Layer 2 of a small transformer language model trained on English Wikipedia (8 layers, counted from 0, width 128).
A neuron's activation on a vector x is GELU(weights . x), where the dot is the dot product.

Input weights of the MLP neurons that the questions are about. A number n stands for (n - 500) times 0.00067.
n45: 410 794 460 483 412 470 451 388 658 334 479 660 335 271 620 452 315 775 344 316 375 531 409 740 713 476 507 257 644 657 306 393 497 539 466 464 593 300 529 613 504 413 630 429 467 441 320 352 359 521 592 671 644 671 322 481 254 337 423 344 483 499 437 500 739 726 603 166 429 354 351 566 118 350 555 368 437 312 419 470 356 436 707 496 479 456 229 500 522 405 389 309 567 675 238 787 534 661 777 755 625 341 595 652 184 419 603 582 609 422 375 541 482 429 754 525 533 473 605 433 354 777 489 579 422 850 496 537
n49: 526 559 561 462 716 445 488 465 559 583 385 651 551 514 659 430 677 399 655 550 586 98 613 451 332 547 468 337 425 468 354 559 433 349 407 346 717 382 375 343 569 581 778 409 543 652 493 349 588 276 370 615 547 688 510 542 337 380 405 236 349 540 413 556 589 384 463 472 483 292 621 598 407 273 642 558 580 486 571 459 476 389 414 523 391 655 637 351 367 519 351 550 908 706 405 300 536 461 351 628 470 542 451 372 402 554 840 501 442 460 494 430 649 488 286 411 488 648 679 612 320 410 603 577 348 230 421 534
n99: 351 729 537 411 562 507 466 506 469 340 423 500 401 585 671 532 490 525 460 341 233 286 620 516 261 369 633 497 494 523 252 405 383 614 365 384 499 418 424 477 305 491 397 767 463 536 386 425 746 176 564 457 601 660 609 621 482 313 530 380 522 458 511 306 527 541 499 620 477 133 553 264 502 463 336 507 456 502 284 502 541 498 337 439 504 380 655 495 485 553 483 442 703 631 620 652 651 617 622 459 659 496 653 616 382 719 352 499 589 478 541 497 497 541 484 818 508 538 585 711 663 470 335 786 653 384 636 449
n139: 621 603 722 482 437 765 581 548 555 510 523 526 617 440 346 487 194 483 404 326 399 800 350 528 392 323 520 407 638 405 289 434 536 320 405 528 566 362 342 759 429 601 669 334 649 704 372 446 604 681 657 643 660 549 569 516 397 717 536 191 520 510 297 448 655 404 318 570 621 303 372 443 459 581 395 503 516 483 534 404 523 512 538 340 364 532 525 460 450 458 518 443 618 396 511 555 393 813 552 615 630 559 432 617 258 510 611 499 484 484 343 482 466 582 394 376 442 294 448 486 650 403 442 575 597 292 567 657
n149: 662 614 335 686 352 616 431 458 355 519 467 553 552 455 332 455 506 437 491 342 510 372 477 819 559 464 448 348 594 391 716 428 530 549 681 397 681 485 503 544 434 367 439 523 568 354 596 346 583 484 759 532 497 423 583 612 829 512 438 724 643 588 483 630 397 566 388 379 484 548 488 254 592 501 616 614 523 516 503 474 541 483 431 543 488 603 505 317 494 480 511 586 522 364 483 483 274 841 290 404 447 356 434 576 778 474 341 384 425 378 448 598 485 226 418 579 419 144 645 548 504 821 408 609 630 488 400 607
n201: 309 706 521 675 500 414 493 478 824 474 509 668 628 485 407 567 595 545 533 452 488 501 692 745 466 586 623 542 483 485 332 710 365 576 458 609 461 410 491 585 358 485 682 397 513 545 194 323 464 411 314 496 643 576 493 415 483 475 504 519 733 320 490 318 446 446 273 636 527 513 653 319 356 423 668 720 468 476 431 436 292 586 319 540 413 570 340 312 351 463 662 492 589 562 575 577 501 606 532 308 375 271 550 474 427 458 420 238 465 343 540 544 602 477 674 564 683 586 448 486 829 496 410 302 419 606 355 566
n214: 466 575 525 504 379 518 592 503 461 603 560 367 372 543 529 595 404 719 545 665 413 451 691 636 414 415 241 544 570 664 697 542 666 576 439 800 625 351 603 573 410 356 416 670 454 428 319 622 710 619 523 542 477 261 413 543 327 427 425 417 562 531 595 398 394 537 471 542 562 552 554 445 590 521 380 459 359 532 422 351 531 427 538 514 477 513 581 502 419 571 405 643 415 634 220 329 511 408 413 639 463 618 346 615 599 478 604 337 517 450 521 600 681 495 592 596 397 462 613 598 515 477 407 505 641 487 516 276
n231: 383 438 436 355 505 652 527 697 317 449 640 356 293 761 685 589 413 450 394 641 485 726 515 518 626 641 358 519 703 588 679 514 472 534 441 655 588 485 460 555 630 532 456 377 480 508 629 584 573 469 551 511 573 433 486 514 531 540 560 405 638 684 539 385 405 402 366 587 335 480 484 511 495 433 625 242 286 665 564 556 283 582 609 482 470 264 601 525 652 626 417 555 546 598 216 575 543 504 644 691 452 472 468 658 376 380 387 536 459 370 655 538 284 612 396 476 294 419 512 475 471 452 535 362 545 414 580 595
n307: 640 482 236 665 398 599 641 470 407 388 541 567 512 342 434 534 336 459 277 700 514 380 423 681 441 456 695 548 521 536 564 719 630 727 469 402 481 317 647 391 366 541 500 561 505 442 679 706 276 597 581 509 562 617 366 287 456 453 758 535 584 628 445 608 567 551 270 589 497 544 406 681 559 481 447 490 558 415 312 528 491 474 507 528 438 570 371 436 545 505 366 402 527 360 573 428 433 541 386 561 403 316 491 524 540 538 541 284 195 601 419 524 535 309 548 467 687 283 404 440 692 569 489 695 497 643 655 426
n332: 360 762 573 391 524 674 445 541 370 498 594 364 437 262 564 698 168 335 563 492 425 493 394 576 249 623 402 490 590 406 748 367 391 434 534 454 480 580 571 370 456 740 710 474 384 651 396 596 493 692 612 370 579 490 442 600 488 312 418 474 399 720 710 442 380 440 678 523 444 570 385 481 882 378 713 191 611 483 457 578 286 608 617 489 663 397 451 633 400 535 467 254 598 652 388 373 431 471 541 449 519 521 472 587 481 541 391 419 479 399 361 359 223 643 550 220 442 417 707 506 481 599 504 403 585 340 383 698
n338: 399 565 616 603 503 484 655 417 364 525 459 635 609 593 462 436 432 246 496 493 441 443 548 483 582 504 190 571 254 551 585 453 284 563 393 554 778 569 388 434 609 394 593 431 386 663 396 405 445 439 560 799 390 474 230 652 603 578 589 407 267 593 561 539 650 615 561 394 334 431 601 319 528 372 302 495 434 789 722 503 210 476 653 549 487 529 703 570 578 697 486 559 509 519 416 609 280 592 467 451 322 517 437 692 638 248 401 655 655 328 525 451 473 582 424 713 351 547 242 551 330 595 399 451 590 363 456 312
n448: 397 569 297 484 562 674 500 461 466 255 505 509 583 371 683 526 251 354 389 672 557 471 707 698 557 466 373 533 579 446 442 716 573 289 324 600 407 469 361 557 372 552 481 362 468 546 423 473 421 459 439 544 521 430 656 649 412 486 649 627 606 661 456 580 388 697 537 774 229 555 641 617 557 646 658 536 535 372 614 586 417 229 485 774 626 691 526 435 447 433 375 579 434 387 316 658 499 645 768 681 531 372 444 460 533 435 450 472 447 522 462 362 538 589 505 452 557 453 545 575 430 436 397 530 644 377 391 513
n496: 343 397 489 408 344 390 692 589 738 363 469 191 494 683 438 552 608 533 320 607 692 514 340 724 500 591 727 492 464 408 703 806 657 710 352 581 630 370 533 636 601 413 341 697 394 501 468 373 380 204 481 524 488 510 533 517 540 475 411 594 503 563 405 480 477 494 413 442 220 534 509 472 726 704 457 392 472 518 694 762 281 495 602 320 191 589 550 455 684 372 351 497 277 241 494 531 527 277 600 540 455 685 530 606 311 208 622 562 551 589 631 403 355 216 471 329 559 488 442 739 347 975 457 572 733 623 524 639
n502: 439 582 571 651 601 268 415 430 512 487 465 601 363 476 522 468 410 738 422 421 449 449 653 549 390 440 672 393 586 491 618 479 518 511 505 429 697 671 647 447 529 575 685 649 319 697 617 646 464 574 638 418 564 505 479 592 566 297 542 474 694 565 426 691 486 656 659 487 375 446 340 472 407 422 526 674 577 617 380 549 330 540 649 471 497 510 555 614 336 594 345 505 462 383 308 471 497 386 424 617 462 402 547 373 430 600 523 586 578 529 418 633 543 490 229 430 655 654 425 519 339 581 525 446 631 436 516 493

Each question shows a token from some text and the vector x that enters the MLP there. A number n stands for (n - 500) times 0.0083.

" for": 679 294 475 380 576 405 630 600 445 732 537 396 234 281 457 627 588 482 376 484 774 673 323 471 374 801 490 508 336 411 548 379 456 581 556 437 460 514 516 514 512 416 626 404 521 406 356 651 693 471 524 288 363 385 561 386 453 524 688 374 391 390 557 500 483 774 576 634 668 520 683 394 670 383 579 498 649 432 485 646 584 648 412 368 542 735 665 442 403 365 477 488 426 546 397 625 669 575 576 467 516 468 271 476 481 456 675 511 597 506 347 339 523 386 445 489 589 510 392 338 360 480 572 671 426 471 646 398
Which three neurons fire most, strongest first? n332, n49, n496

" Super": 538 296 652 390 696 351 288 526 517 663 445 391 305 440 412 580 534 391 314 300 708 621 315 512 466 703 500 580 461 421 507 374 467 563 609 360 490 585 527 580 389 503 488 417 437 402 403 636 621 331 632 403 392 467 439 506 645 413 696 436 313 563 271 431 356 702 537 663 539 587 695 426 486 344 629 576 672 741 380 531 504 753 322 536 525 663 612 526 486 342 564 553 423 558 477 631 716 581 637 371 612 463 427 653 442 438 444 360 529 486 314 510 586 382 385 606 540 591 369 380 554 640 616 572 333 603 698 390
The neuron with the highest activation: n99

" access": 638 448 487 490 717 482 621 498 284 617 488 432 248 301 337 454 557 610 325 424 660 608 381 490 431 878 523 793 412 518 355 312 527 468 392 369 392 524 456 657 482 417 620 446 435 403 380 605 685 496 466 470 434 433 469 497 631 476 580 529 529 482 490 559 327 697 586 729 545 514 738 481 589 445 663 503 468 392 469 401 633 667 198 539 491 632 733 617 444 382 526 572 259 536 438 677 575 539 679 441 604 540 273 539 484 433 446 509 486 437 430 529 553 395 422 478 596 501 372 438 444 669 591 501 348 562 637 255
The neuron with the highest activation: n448

"ach": 507 396 428 333 476 339 704 484 429 621 323 393 413 291 470 585 522 414 308 499 690 714 355 388 331 730 527 580 414 418 460 241 528 601 596 485 416 565 540 461 675 467 533 490 393 361 562 705 536 567 442 416 555 447 546 512 526 327 530 392 404 383 420 618 480 764 560 560 552 596 652 366 409 316 766 627 596 461 406 408 633 809 286 505 558 742 737 502 484 452 649 527 409 430 459 635 654 526 654 388 568 572 435 603 549 353 549 565 641 533 363 460 481 234 451 461 609 487 413 378 572 529 637 605 293 582 556 198
The neuron with the highest activation: n307

" means": 572 363 496 546 594 420 622 581 464 532 424 286 357 275 395 461 391 644 355 499 783 845 453 474 385 759 484 620 365 637 496 375 434 507 545 441 336 451 417 694 502 428 556 437 445 511 459 705 654 502 529 398 312 520 529 508 451 499 670 331 479 470 407 450 499 695 508 571 634 379 700 360 593 348 622 644 642 372 441 570 503 627 247 489 469 795 695 580 435 437 461 561 447 527 515 690 759 454 678 366 744 609 355 425 506 441 443 489 591 496 357 525 634 390 405 457 468 415 366 287 365 565 501 577 346 510 665 350
The most active neuron and its activation: n139, at about 0.54

" |": 593 255 616 432 695 490 617 466 473 658 484 443 392 545 479 596 489 461 290 485 738 705 328 338 367 714 444 442 476 587 531 317 504 452 441 407 286 456 451 580 549 443 414 414 395 371 358 681 760 518 592 285 415 458 631 503 580 544 575 510 277 458 604 600 321 692 594 666 691 496 722 432 498 325 662 483 687 583 351 489 554 816 346 596 633 676 606 592 393 431 536 419 335 577 451 635 506 551 682 397 433 452 463 523 579 440 547 545 593 504 383 472 639 493 397 390 522 449 331 339 484 532 465 589 243 482 596 444
The most active neuron and its activation: n332, at about 0.31

"===": 603 437 658 473 679 540 663 519 537 696 473 384 338 380 527 655 485 452 349 317 706 746 434 426 524 744 455 589 505 482 488 413 506 511 589 386 359 464 531 488 477 566 621 482 397 380 405 636 658 470 510 416 176 469 433 450 501 524 562 369 312 523 455 365 459 759 532 595 746 373 729 405 560 378 572 452 662 378 432 519 669 698 342 483 594 579 550 588 506 415 492 360 413 577 427 658 680 477 572 451 607 492 347 652 437 435 567 579 626 547 337 569 479 323 431 304 631 420 233 451 413 545 591 649 199 516 637 345
Which three neurons fire most, strongest first? n332, n139, n45

"|": 628 265 591 459 665 496 427 501 422 632 579 439 415 475 506 588 504 453 373 361 872 701 361 390 434 669 533 467 365 474 417 487 479 482 448 396 383 394 483 588 518 492 442 483 479 265 358 749 786 485 516 446 408 411 540 442 527 554 570 414 335 616 466 532 318 728 658 565 632 469 720 407 645 304 624 484 682 520 355 458 476 754 312 654 467 677 522 572 584 410 624 402 426 548 462 655 453 546 692 459 625 589 384 509 698 439 620 491 587 524 301 512 468 404 420 343 578 456 450 412 419 537 494 523 234 556 585 246
The neuron with the highest activation: n332

" N": 668 365 409 441 598 430 608 387 398 619 489 478 285 271 414 569 633 443 251 585 693 695 341 503 379 810 463 522 440 453 421 309 415 634 620 537 400 535 510 534 550 441 591 548 475 335 467 711 638 341 352 411 512 453 549 391 438 348 529 512 434 483 536 568 381 692 637 538 629 517 709 314 575 236 674 592 650 529 363 501 623 734 338 446 554 794 599 425 553 255 611 670 478 570 528 702 578 593 524 310 507 599 461 500 578 441 652 347 466 414 458 434 541 482 571 446 509 507 274 427 414 554 627 507 375 496 621 327
The neuron with the highest activation: n201

" Br": 396 269 495 403 473 367 645 442 564 579 409 341 299 355 542 658 589 533 281 438 757 544 403 431 491 683 380 706 277 404 403 225 439 522 608 620 447 453 446 428 467 398 475 475 565 401 367 817 680 394 520 551 417 323 517 346 495 435 712 528 351 601 459 528 358 693 635 637 592 450 745 543 434 447 735 468 641 532 470 502 629 574 268 480 557 727 555 527 482 350 632 699 459 535 475 698 619 472 685 337 524 512 488 692 624 453 556 517 425 467 440 376 465 428 543 598 611 532 402 360 395 461 480 653 389 426 555 462
The most active neuron and its activation: n448, at about 0.41

"af": 409 397 588 314 544 391 585 461 423 623 360 259 422 339 555 525 611 427 356 442 680 773 388 264 346 783 456 546 335 475 494 259 467 580 632 464 525 495 544 473 581 558 490 524 455 407 500 798 658 556 492 410 433 476 502 543 490 271 631 486 402 299 462 485 555 826 450 580 684 622 625 522 398 389 644 559 530 489 415 387 586 808 266 497 488 788 621 420 511 423 497 591 360 473 405 669 648 510 547 442 656 526 482 500 531 509 563 616 511 489 356 532 514 256 491 425 652 524 438 368 539 606 630 600 329 484 580 215
The neuron with the highest activation: n502

".": 538 362 588 391 616 553 565 488 536 643 450 311 434 468 475 658 585 480 420 479 736 686 343 475 322 871 492 531 349 502 494 229 483 464 501 421 446 479 474 568 608 306 424 396 359 496 397 730 686 414 515 435 333 537 624 406 562 491 571 462 247 483 538 606 317 789 564 594 616 516 785 348 486 355 587 437 674 580 470 496 527 836 351 641 517 637 625 478 384 433 610 504 458 551 378 640 496 561 546 407 389 538 389 505 570 397 536 557 447 580 474 524 612 393 463 540 607 461 446 441 497 564 456 520 284 319 574 200
The most active neuron and its activation: n338, at about 0.72

" Education": 581 496 572 575 556 383 599 628 483 635 208 311 276 385 453 540 496 465 270 322 700 693 396 369 387 793 577 441 395 465 447 394 530 421 516 451 450 540 462 580 399 508 498 344 425 416 409 656 546 451 551 436 354 309 563 470 537 413 632 476 430 484 240 527 329 708 517 689 561 564 723 510 501 441 678 444 590 502 496 338 578 568 236 590 542 725 631 512 465 482 524 637 506 562 448 702 564 304 620 400 674 611 445 655 445 463 549 426 586 524 346 696 494 272 565 602 678 580 271 373 523 579 518 603 384 579 661 559
The two highest activations, in order: n496, n201

"ates": 706 401 528 365 583 409 700 532 380 593 378 344 262 345 424 522 487 538 334 523 711 853 441 413 369 659 538 649 468 492 506 372 492 474 573 557 346 500 372 567 575 448 403 439 485 385 414 689 658 627 481 410 308 443 573 496 472 458 648 345 463 402 423 450 352 770 474 551 648 487 711 410 510 420 659 703 558 462 471 287 466 752 199 634 447 720 652 534 428 491 568 513 474 604 484 683 680 365 569 451 616 590 400 655 437 481 552 418 641 568 381 545 516 331 487 441 550 446 396 314 355 522 531 616 318 512 637 409
The neuron with the highest activation: n214

" FW": 486 440 474 505 616 457 568 504 449 445 440 398 394 447 529 658 651 443 320 491 661 657 401 394 406 868 456 532 433 497 401 374 336 624 404 350 359 549 516 687 609 397 480 394 418 386 531 740 743 346 418 505 427 408 546 369 548 485 566 573 356 637 426 563 438 810 567 635 608 552 729 399 564 377 599 415 650 488 351 477 540 697 275 542 515 787 627 535 501 315 495 507 350 492 502 630 700 548 595 365 517 641 428 471 579 379 608 441 511 253 412 401 590 448 519 458 613 506 478 333 425 654 447 597 241 550 526 307
The neuron with the highest activation: n496

" the": 700 244 606 472 602 380 559 520 474 654 435 505 335 247 519 657 502 438 275 430 692 760 443 400 485 772 438 524 289 534 416 390 525 528 620 356 466 442 445 525 530 514 514 569 457 293 459 790 619 437 641 354 382 516 506 392 501 531 656 384 394 521 442 533 323 759 558 608 581 560 654 508 413 367 667 544 649 403 377 442 499 719 293 608 609 765 537 528 468 406 578 539 638 512 542 707 634 501 618 451 588 332 299 491 512 374 512 480 480 602 370 489 545 333 391 500 638 603 311 325 412 611 387 662 333 469 553 462
The two highest activations, in order: n307, n502

"\n": 778 411 528 448 556 508 494 557 487 646 478 417 329 384 563 559 584 602 347 362 754 694 467 459 532 842 518 448 414 518 419 279 437 517 449 342 393 416 482 562 575 392 475 525 414 333 346 694 728 556 529 343 330 438 558 418 388 501 624 483 286 559 564 511 361 729 600 404 617 437 718 368 495 266 711 458 679 584 380 540 512 657 361 632 534 688 462 428 464 472 572 448 398 591 365 707 555 596 749 431 511 504 441 494 601 427 631 510 712 536 373 494 513 422 410 372 592 492 343 390 434 672 509 577 263 530 519 385
The neuron with the highest activation: n45

" Esp": 491 432 438 416 647 419 522 332 582 623 537 386 328 375 472 492 603 474 249 551 748 669 382 468 538 726 372 608 189 466 527 221 409 643 522 466 435 434 614 502 429 502 482 435 378 366 412 629 610 493 458 422 475 431 438 532 533 374 606 453 366 502 305 488 512 651 463 625 640 441 768 628 328 500 640 548 479 520 244 614 451 665 370 535 601 704 667 523 359 290 500 580 504 570 507 649 648 428 575 419 814 629 344 693 523 465 587 554 531 489 334 523 542 318 502 503 677 585 491 527 375 651 545 618 288 544 552 335
The neuron with the highest activation: n45

" there": 596 438 468 395 570 486 639 492 473 625 541 500 273 325 537 613 593 600 300 431 675 661 415 540 433 732 455 430 315 495 358 342 425 496 514 412 432 317 588 494 540 400 532 493 490 416 365 769 725 431 461 385 460 463 523 384 481 392 579 413 384 522 530 535 367 818 495 712 481 586 681 416 380 459 607 534 507 464 409 449 510 534 369 582 570 628 583 575 396 434 698 490 433 520 536 713 710 526 516 430 763 607 241 462 413 428 559 547 683 405 367 452 596 511 446 612 683 306 445 329 331 746 507 624 340 644 527 252
The neuron with the highest activation: n45

"|---|---|---|---|---|---|---|": 607 398 481 516 645 427 607 421 326 518 328 413 316 445 539 489 555 532 479 476 636 616 434 493 343 789 536 525 512 448 494 391 332 536 411 448 248 413 474 578 568 551 533 436 459 485 367 714 693 466 441 323 380 355 552 504 615 566 605 513 434 545 491 485 311 742 619 590 489 398 740 344 565 361 654 591 548 377 475 623 531 712 234 536 571 661 560 589 469 444 572 462 353 608 495 642 647 543 751 416 790 762 421 612 536 389 527 501 585 544 391 497 707 412 320 382 553 436 333 330 385 546 401 583 261 556 479 354
Which three neurons fire most, strongest first? n448, n99, n332

"acts": 654 375 440 456 578 343 824 535 424 531 417 399 345 325 384 703 558 586 364 376 678 751 382 479 329 781 521 709 282 559 540 449 428 431 437 440 358 520 432 605 613 448 462 412 382 399 423 676 644 615 497 485 228 349 524 516 593 533 565 447 463 550 428 461 346 680 462 696 593 561 738 341 540 392 532 665 565 457 345 350 479 773 181 603 475 664 663 537 470 471 619 545 431 524 464 743 565 505 537 340 681 568 446 607 570 406 597 421 612 479 321 550 518 345 432 474 533 453 487 258 531 558 599 597 371 520 535 361
Which three neurons fire most, strongest first? n201, n214, n149

"Results": 810 271 350 392 590 565 693 471 398 591 457 410 340 525 609 588 554 549 433 425 621 683 449 471 403 753 505 573 525 566 533 415 344 448 352 352 420 462 442 526 554 503 489 420 477 388 385 673 645 423 484 441 285 347 613 537 646 500 616 440 420 624 317 532 327 683 659 738 414 484 725 263 551 394 531 754 558 461 391 416 490 748 240 493 532 660 575 618 405 425 571 612 351 594 451 577 581 529 584 468 792 733 445 468 530 338 540 429 506 529 338 492 498 379 388 550 655 456 388 341 462 612 414 694 416 534 491 264
The neuron with the highest activation: n448